Layer 8 of a small transformer language model trained on English Wikipedia (11 layers, counted from 0, width 128).
A neuron adds its activation times its output weights to the MLP's output. To switch it off is to set its activation to zero at one token and run the rest of the model.
A neuron's activation on a vector x is GELU(weights . x + bias), where the dot is the dot product.

Input weights of the MLP neurons that the questions are about. A number n stands for (n - 500) times 0.0025.
n69 (bias -0.356): 395 442 605 179 429 343 269 578 469 375 305 410 315 540 190 473 512 390 429 409 597 487 408 435 657 473 526 600 513 251 424 881 673 409 615 527 393 384 632 647 295 478 421 491 718 732 449 439 425 558 623 580 544 394 473 634 727 421 442 282 365 657 690 336 602 594 543 617 694 582 837 530 289 517 421 386 570 544 668 449 342 374 584 686 380 397 594 364 773 767 496 330 542 500 206 581 543 663 311 753 639 665 415 746 570 680 460 377 504 214 482 487 518 399 645 606 596 531 337 396 692 509 332 526 126 263 530 455
n107 (bias -0.125): 435 523 542 602 504 569 632 413 286 496 464 484 719 596 512 579 391 492 547 572 622 535 611 257 534 488 496 723 504 378 352 374 425 704 453 461 362 492 577 413 489 454 397 519 390 538 369 450 877 184 750 507 534 354 594 489 470 680 442 458 542 840 696 724 151 486 439 637 579 553 673 526 527 399 535 370 293 450 474 389 554 432 798 524 465 694 551 711 571 413 371 485 291 386 403 396 515 431 630 541 603 441 504 339 583 496 353 500 395 458 477 466 143 415 480 335 386 366 581 663 580 534 504 308 608 489 583 632
n159 (bias -0.375): 417 378 532 532 290 209 336 655 518 627 360 320 459 207 23 533 572 886 462 569 509 542 657 518 283 220 583 194 709 385 543 241 491 642 364 453 577 481 825 619 679 384 463 392 357 618 514 703 533 500 491 509 431 374 448 632 564 653 636 380 449 449 453 579 716 539 756 573 427 313 598 527 435 532 449 630 685 403 400 629 653 610 687 385 594 613 528 825 595 782 731 187 314 290 519 545 671 105 528 717 424 656 491 588 417 532 255 303 429 518 426 463 509 393 596 467 417 629 658 344 776 482 598 413 272 504 299 580
n252 (bias -0.323): 699 623 270 213 500 552 509 188 548 522 455 438 534 374 286 621 615 631 482 406 517 420 535 565 401 216 405 496 662 289 394 413 342 633 588 785 517 715 140 654 616 457 409 703 440 470 344 699 618 323 512 604 435 561 535 739 651 600 540 547 565 431 504 229 605 541 359 423 449 560 429 479 426 589 195 261 361 556 313 796 639 539 746 446 654 598 518 470 281 405 504 556 446 859 443 664 454 656 435 542 558 593 681 396 545 513 480 517 527 401 552 504 60 352 334 500 854 444 522 633 353 697 430 556 487 562 697 641
n326 (bias -0.296): 387 472 391 563 578 279 629 755 775 279 397 375 487 218 550 579 351 482 537 742 526 348 600 545 577 331 307 790 700 644 592 617 696 674 564 386 491 537 427 460 585 400 306 413 518 362 138 401 818 650 373 275 527 568 273 607 576 541 404 788 540 423 709 761 307 568 522 581 811 429 304 668 486 429 545 405 500 328 544 709 595 370 477 467 578 496 592 368 29 530 348 635 444 622 293 570 258 418 586 381 674 334 819 541 581 667 500 504 422 491 450 751 491 336 322 655 545 563 541 289 383 357 587 504 441 264 585 417
n371 (bias -0.425): 340 329 521 726 432 576 509 729 487 466 408 552 246 326 786 465 477 424 401 258 305 470 470 227 559 428 500 487 620 231 539 475 833 650 324 807 381 577 547 437 693 365 601 436 710 450 541 517 653 472 366 468 399 611 578 583 458 517 397 521 727 441 649 363 714 358 634 601 338 600 528 302 441 541 606 521 644 483 409 345 657 345 440 452 526 841 350 775 521 355 711 529 447 842 230 341 677 576 538 430 439 793 509 424 556 449 473 614 500 550 830 454 413 343 435 500 571 323 347 282 445 383 547 500 640 480 546 418
n399 (bias -0.134): 669 508 714 659 458 566 446 541 356 588 399 306 577 459 500 640 470 657 655 622 460 344 442 439 705 608 369 439 464 397 328 422 711 553 216 583 376 617 409 402 410 352 599 542 578 326 508 521 575 664 515 587 164 703 483 289 471 549 404 352 680 356 562 375 538 600 435 197 690 431 757 415 483 642 649 566 315 508 500 456 471 455 429 313 496 790 496 686 420 473 378 459 559 258 563 440 668 504 496 693 794 345 517 363 508 306 568 504 504 533 587 827 377 446 500 355 361 759 678 705 438 500 83 451 454 535 463 299
n487 (bias -0.183): 652 371 365 408 624 260 663 179 530 393 568 509 737 500 645 395 419 551 410 387 382 491 665 521 525 543 677 579 691 424 677 390 425 375 744 547 525 449 398 283 740 559 277 444 462 666 636 508 232 692 457 435 542 364 855 737 508 259 453 525 555 723 483 496 410 682 676 412 774 279 691 475 652 309 521 449 449 932 380 496 390 513 402 605 564 548 393 381 591 488 448 450 524 296 826 459 475 674 475 388 427 504 461 322 464 496 627 553 302 621 580 496 426 432 522 398 673 407 385 672 500 500 517 400 330 821 667 345

Output weights of the MLP neurons that the questions are about. A number n stands for (n - 500) times 0.0023.
n69: 595 136 718 359 542 525 529 484 500 604 427 393 616 488 358 590 465 373 525 435 476 520 603 303 595 701 488 475 554 686 781 548 379 643 472 814 391 648 341 454 248 869 112 446 338 508 504 452 455 456 590 511 675 520 524 353 516 466 516 598 404 406 444 577 643 409 424 479 492 450 525 648 547 508 860 386 241 754 664 554 419 570 420 409 517 605 517 220 262 521 436 492 537 379 509 460 397 569 516 573 554 755 414 366 508 373 608 525 611 670 287 601 553 337 469 263 321 537 652 610 665 319 220 699 443 340 646 533
n107: 666 605 399 405 541 462 503 279 503 506 491 609 404 448 592 747 583 364 593 316 669 642 444 471 580 500 538 372 684 528 725 645 710 540 509 443 421 407 626 446 587 450 446 591 648 320 361 546 317 658 483 558 474 442 374 531 500 500 383 400 491 543 558 485 733 572 400 522 398 503 430 265 594 620 509 506 585 447 423 463 508 577 503 510 572 460 525 397 401 651 497 411 525 595 594 443 623 424 420 354 553 384 623 481 535 338 452 323 375 436 611 652 719 392 567 487 414 364 468 453 494 592 470 530 580 287 449 537
n159: 385 633 806 467 249 661 570 678 611 341 629 447 435 597 686 363 623 367 470 505 463 392 527 484 544 718 598 539 619 688 581 467 463 583 455 651 534 421 470 594 611 635 637 380 593 444 508 295 755 519 406 684 507 330 386 568 416 465 583 480 611 421 429 481 287 386 425 704 592 251 286 449 448 417 535 409 539 477 402 443 561 514 532 351 673 372 305 431 363 481 526 687 631 568 532 323 440 444 361 582 551 229 293 399 486 315 723 607 383 608 877 358 333 459 570 736 406 602 602 623 560 500 474 267 274 553 482 485
n252: 521 500 495 677 746 344 719 388 449 524 358 527 381 348 681 420 468 471 416 544 657 496 597 311 508 736 368 344 601 525 517 500 355 525 516 398 579 496 671 396 648 385 288 222 466 595 415 603 402 84 408 357 778 233 412 483 508 618 285 430 602 629 452 429 349 297 726 431 684 521 651 420 425 554 509 307 346 538 488 669 346 500 652 567 406 500 569 542 541 312 360 783 205 351 771 439 324 603 750 653 640 434 522 543 536 769 582 698 447 610 476 504 613 520 683 473 525 722 453 530 620 318 621 713 278 313 520 483
n326: 316 627 651 383 300 672 581 508 472 827 472 581 690 500 462 354 547 449 579 395 325 620 118 554 401 504 338 570 611 304 468 736 512 255 477 753 289 631 461 504 376 684 402 456 508 219 649 710 339 310 511 461 309 351 394 551 152 453 414 508 581 567 297 421 395 420 322 394 562 460 719 504 429 575 512 424 488 674 443 373 340 508 632 677 584 629 666 516 500 508 473 540 717 535 463 462 657 574 454 562 538 477 546 435 485 412 306 496 630 582 451 377 271 442 496 633 708 618 640 578 496 584 576 508 628 717 370 697
n371: 685 586 483 458 708 385 390 583 333 508 425 500 276 465 470 579 316 496 429 495 397 585 544 695 340 358 250 406 436 559 340 229 473 619 426 519 738 525 618 561 480 516 480 609 456 320 657 399 500 516 630 592 327 547 658 567 446 637 398 397 666 752 546 421 521 577 690 426 365 596 634 854 392 437 654 454 686 801 337 317 685 462 533 521 500 363 488 277 619 419 555 322 726 508 393 404 347 527 656 605 636 520 587 176 530 554 496 615 385 267 751 462 453 546 655 283 504 694 596 653 344 374 527 361 460 445 408 630
n399: 721 525 336 520 623 485 554 450 475 606 587 448 490 404 463 560 621 335 591 384 567 589 475 687 402 514 480 456 359 611 645 630 528 539 541 469 351 325 563 261 482 344 554 360 486 493 375 324 29 666 574 550 477 399 766 514 615 395 270 862 757 374 768 591 452 544 744 693 244 560 331 393 441 469 432 450 607 465 523 648 566 530 611 616 532 365 496 602 381 314 490 597 496 552 551 500 272 341 578 562 510 455 386 679 440 524 579 525 531 603 480 425 454 258 462 596 510 409 474 481 576 524 520 510 516 526 503 619
n487: 595 662 541 311 685 879 584 575 594 395 440 420 542 449 615 437 403 597 298 362 425 613 334 676 522 381 272 515 534 596 519 460 349 425 423 264 485 666 500 284 326 485 577 416 454 419 702 625 395 599 595 409 394 623 183 548 464 537 614 601 533 630 488 314 520 551 526 454 569 477 462 550 500 552 783 464 458 455 671 560 507 688 424 472 394 463 290 812 435 393 537 393 363 282 457 344 520 658 658 574 276 400 547 557 564 605 632 751 366 488 447 664 440 446 423 496 426 366 597 604 342 464 518 675 666 396 301 537

Each question names a token from some text and the token that comes next. It shows the vector x that enters the MLP there. A number n stands for (n - 500) times 0.013.

Then comes g, the gradient of the next token's log-probability with respect to the MLP's output, scaled to length 1. A neuron's effect is roughly proportional to its activation times (output weights . g). A number n stands for (n - 500) times 0.00074.

"r", then "uc"
x: 524 481 670 426 545 604 626 561 592 551 506 554 381 626 616 402 324 469 512 501 342 532 635 357 560 487 344 673 480 413 469 523 645 583 462 394 719 549 476 630 428 536 694 660 667 523 501 446 432 463 607 782 541 462 425 516 557 500 529 272 502 545 634 516 447 411 523 564 462 535 315 567 386 778 507 651 638 567 582 624 336 555 476 434 351 551 462 639 385 382 521 650 476 271 530 783 367 591 298 342 216 382 345 300 259 385 489 437 555 406 597 461 419 520 564 536 368 440 536 424 561 541 451 639 562 371 326 511
g: 188 650 676 495 502 761 484 215 468 617 528 411 407 430 454 494 632 562 387 500 448 526 439 390 284 405 435 578 508 522 585 557 367 355 627 386 437 591 537 548 385 427 691 403 562 554 418 412 463 473 459 468 498 441 477 531 449 792 355 493 511 604 539 539 477 666 316 554 632 589 691 311 449 519 528 563 627 500 266 670 250 434 505 289 632 726 642 836 440 508 451 284 464 333 377 434 540 427 573 529 643 578 420 387 508 684 436 623 598 393 540 526 596 643 562 546 397 727 446 486 433 481 308 454 517 629 725 352
Which neuron, switched off, raises the next token's probability most? n371

"0", then "th"
x: 516 274 551 471 417 525 652 642 600 487 533 520 467 344 584 610 293 692 467 543 178 511 360 315 471 554 455 437 513 560 416 487 539 387 359 423 578 424 450 502 485 513 636 419 578 808 658 586 367 499 589 697 494 485 584 299 485 503 662 422 525 613 679 583 500 553 502 437 431 426 331 439 547 648 542 504 625 564 599 643 466 468 647 548 444 338 504 520 465 327 568 448 693 408 790 594 369 482 644 254 311 508 667 389 411 508 693 342 486 413 480 517 383 436 563 763 377 382 380 472 443 568 522 561 431 403 372 656
g: 360 543 198 620 664 287 300 438 396 559 457 782 552 406 548 355 504 526 487 511 509 408 578 756 527 709 621 435 446 739 589 473 433 415 713 447 642 488 501 458 276 513 645 366 526 417 415 346 494 429 529 573 369 443 353 556 648 275 452 309 494 472 409 358 542 571 569 568 551 480 419 489 588 578 458 664 809 586 313 509 475 379 545 448 552 501 584 327 717 244 741 624 617 360 609 590 637 784 584 483 521 389 501 477 561 439 416 511 472 472 464 337 419 549 432 726 446 513 345 591 477 454 296 598 518 442 531 566
Which neuron, switched off, raises the next token's probability most? n487

" l", then "ik"
x: 371 386 628 496 552 498 468 545 576 514 581 433 350 635 654 412 126 493 487 531 248 467 493 329 490 535 401 651 420 515 352 328 359 440 511 515 850 466 474 477 420 612 667 546 679 557 549 603 426 422 700 650 554 501 420 541 541 554 609 410 510 613 694 525 466 505 498 510 428 655 256 443 356 664 546 538 608 626 580 617 400 621 414 478 452 300 437 587 484 409 608 388 560 538 542 660 381 587 383 578 368 583 390 606 227 497 706 648 572 492 533 353 458 539 580 468 488 542 414 392 520 556 215 602 703 321 319 579
g: 434 416 474 453 728 300 376 460 391 490 441 463 519 421 548 290 679 617 627 412 745 528 527 827 550 507 362 471 593 404 193 663 453 770 555 421 305 538 410 389 434 417 465 613 442 526 440 524 462 353 259 547 304 575 391 380 481 634 383 552 609 559 423 455 332 570 393 537 345 453 613 413 589 445 646 530 541 454 411 286 554 399 547 757 590 525 509 494 694 724 709 386 430 482 709 628 407 385 430 483 511 350 740 558 568 593 466 440 653 580 413 376 373 478 525 579 388 697 464 442 529 589 362 544 685 614 458 647
Which neuron, switched off, raises the next token's probability most? n69

"in", then " over"
x: 422 594 529 564 478 601 650 733 534 386 554 499 499 405 591 429 260 546 495 594 382 590 549 276 457 590 489 668 552 547 598 352 560 347 410 507 627 576 525 579 438 469 703 563 605 565 498 620 448 337 554 713 430 452 555 404 632 657 576 503 569 503 449 556 412 503 507 556 386 321 324 400 607 548 477 640 488 581 637 567 494 407 620 441 380 309 418 489 277 378 438 602 709 309 612 789 338 391 402 338 381 482 524 315 513 474 616 605 422 332 568 330 562 656 538 610 459 435 400 709 309 562 640 585 447 242 308 427
g: 558 547 555 565 396 425 641 639 516 256 629 147 345 747 529 695 550 321 296 362 323 513 523 535 451 415 349 476 670 360 524 356 558 536 540 411 407 569 694 281 535 389 450 364 422 562 569 506 425 429 472 287 627 316 420 594 476 549 556 562 577 449 385 349 371 583 689 748 625 504 545 443 402 437 409 528 483 671 458 666 470 619 553 518 431 550 373 538 416 575 559 474 748 349 530 305 478 346 537 526 496 557 545 527 586 349 781 289 774 623 571 319 485 462 700 499 606 641 534 559 553 454 522 503 656 642 435 394
Which neuron, switched off, lowers the next token's probability most? n326

" ", then "3"
x: 552 463 450 361 570 569 433 635 534 318 637 425 494 361 650 531 186 589 281 498 380 532 373 390 395 479 485 639 527 682 582 366 527 390 497 334 529 531 612 491 477 484 556 529 680 746 527 512 280 289 632 537 580 429 600 517 517 421 490 326 645 642 673 538 376 447 506 554 573 586 400 641 473 465 590 647 538 641 703 702 441 483 532 470 412 436 448 555 429 384 596 439 568 478 672 758 307 523 492 430 341 496 552 324 436 589 669 401 501 498 505 483 407 489 639 635 491 451 349 416 467 581 480 495 507 483 280 603
g: 462 527 492 443 443 587 743 474 644 562 553 393 495 686 485 442 477 735 414 441 529 526 623 616 501 466 430 541 332 524 408 504 334 748 188 462 522 471 450 562 758 459 587 392 341 421 352 443 549 683 381 304 535 593 351 582 627 587 462 305 452 586 253 388 431 432 463 620 482 322 662 520 715 442 688 657 404 528 748 367 632 704 581 431 387 591 643 507 618 482 302 548 666 627 390 285 449 472 501 582 555 355 242 344 560 596 639 534 497 444 594 531 523 374 526 662 496 472 311 510 389 388 492 566 286 433 688 486
Which neuron, switched off, lowers the next token's probability most? n487

" ", then "8"
x: 649 679 620 279 435 770 548 703 496 516 788 389 563 495 627 471 133 439 594 506 456 550 517 456 449 506 460 539 368 476 447 534 633 389 349 264 657 475 456 364 459 559 515 502 643 642 660 553 374 299 677 601 437 376 588 437 550 350 669 368 434 655 595 649 435 366 452 523 500 727 543 605 497 514 594 489 480 736 728 528 421 605 588 367 509 381 354 543 345 535 531 386 479 424 579 577 281 432 517 356 458 579 457 440 351 419 662 472 492 512 557 422 504 471 507 456 335 480 373 455 435 620 456 583 572 527 611 476
g: 480 386 369 416 497 378 523 465 533 608 515 400 450 550 290 302 311 467 664 486 675 531 448 402 673 430 301 434 637 404 527 584 294 684 501 473 511 644 454 518 535 681 641 558 614 567 430 456 426 495 449 264 519 820 421 431 723 687 413 322 539 513 233 430 445 510 695 547 417 419 644 161 530 546 756 758 451 509 462 455 524 560 458 413 529 469 436 693 395 422 487 533 505 472 643 547 567 526 476 489 352 607 518 347 425 766 567 535 247 467 408 593 461 388 557 451 360 403 598 515 726 455 628 705 465 610 376 640
Which neuron, switched off, lowers the next token's probability most? n487

"st", then "ru"
x: 612 513 509 290 544 523 553 565 622 530 659 551 582 515 628 645 167 552 510 472 463 635 534 280 522 527 435 562 423 497 556 441 605 516 618 476 576 606 399 548 405 394 593 528 538 656 494 552 494 274 617 534 628 368 315 520 546 456 446 467 686 482 640 538 484 314 542 436 416 699 316 322 282 714 559 613 321 563 531 651 447 456 491 605 487 394 456 519 320 376 642 377 570 500 601 707 303 659 414 494 273 326 622 500 451 515 483 442 495 524 702 472 425 391 658 503 507 475 355 580 350 501 413 724 599 410 304 535
g: 524 464 628 371 531 408 269 568 485 258 588 327 605 366 603 709 523 799 283 390 621 481 463 383 516 422 518 687 395 562 586 695 522 518 605 340 477 648 347 362 328 642 430 374 193 555 370 582 416 623 547 506 480 575 518 525 448 462 539 543 325 514 605 623 269 407 381 505 400 546 434 416 430 589 479 701 547 549 435 632 780 768 599 727 394 410 412 525 593 575 405 496 358 301 495 369 396 516 647 443 513 454 585 539 411 511 433 462 528 464 554 622 505 697 426 551 392 530 621 590 553 626 305 300 689 705 384 554
Which neuron, switched off, raises the next token's probability most? n252

"i", then "ot"
x: 623 419 617 423 419 499 452 581 653 441 593 403 447 541 476 448 328 579 526 703 470 497 524 606 586 588 549 664 580 538 500 592 637 519 532 443 429 372 502 625 467 527 575 612 553 328 615 455 481 488 698 763 516 447 494 579 472 559 542 377 586 328 571 481 416 620 546 672 318 542 252 529 591 669 560 510 526 447 564 639 432 535 438 565 299 437 450 517 388 196 493 457 685 433 494 702 437 499 403 307 459 359 471 346 187 520 608 380 460 325 692 468 501 461 447 477 581 450 346 524 517 504 515 714 520 361 418 383
g: 500 430 444 647 474 676 530 531 554 789 423 504 568 558 644 503 514 302 413 511 354 469 424 687 362 571 439 693 402 536 374 635 668 523 656 461 355 444 656 382 527 647 381 431 438 434 574 348 545 478 616 380 251 413 384 361 490 357 433 463 733 188 483 506 472 615 634 414 235 520 499 531 536 373 455 172 487 602 382 415 655 546 670 400 441 437 393 554 565 484 496 278 494 498 610 496 366 548 622 703 478 599 409 483 702 643 611 329 656 675 507 467 397 498 621 499 597 410 325 534 320 472 593 591 740 542 503 733
Which neuron, switched off, lowers the next token's probability most? n326

" H", then "ay"
x: 588 546 601 482 581 469 624 478 501 472 420 529 474 419 417 425 306 590 527 575 480 378 420 417 602 580 444 584 569 581 436 508 568 471 374 489 503 423 608 654 506 437 522 509 690 413 588 539 288 457 682 720 454 327 601 375 532 572 674 413 563 435 883 652 550 471 503 448 422 464 410 678 334 508 454 460 586 398 598 520 536 460 558 380 350 566 378 606 484 322 546 377 460 313 627 539 295 399 502 426 338 488 455 541 408 486 798 387 417 547 500 613 678 590 533 414 386 472 451 471 584 506 486 655 608 420 384 543
g: 240 411 473 797 536 460 444 562 497 459 519 426 278 643 528 479 491 393 647 547 467 686 655 370 607 701 407 468 464 642 539 351 412 598 297 443 587 390 585 676 472 381 365 523 604 392 381 279 418 475 557 562 470 447 362 401 451 470 533 504 579 394 438 365 673 605 607 420 543 491 537 542 442 373 552 536 762 580 641 534 524 549 453 592 474 373 391 344 657 434 617 692 618 621 455 483 522 196 373 577 460 571 378 436 478 470 720 503 515 522 590 508 478 295 638 493 238 656 768 611 579 542 112 310 589 594 616 545
Which neuron, switched off, lowers the next token's probability most? n159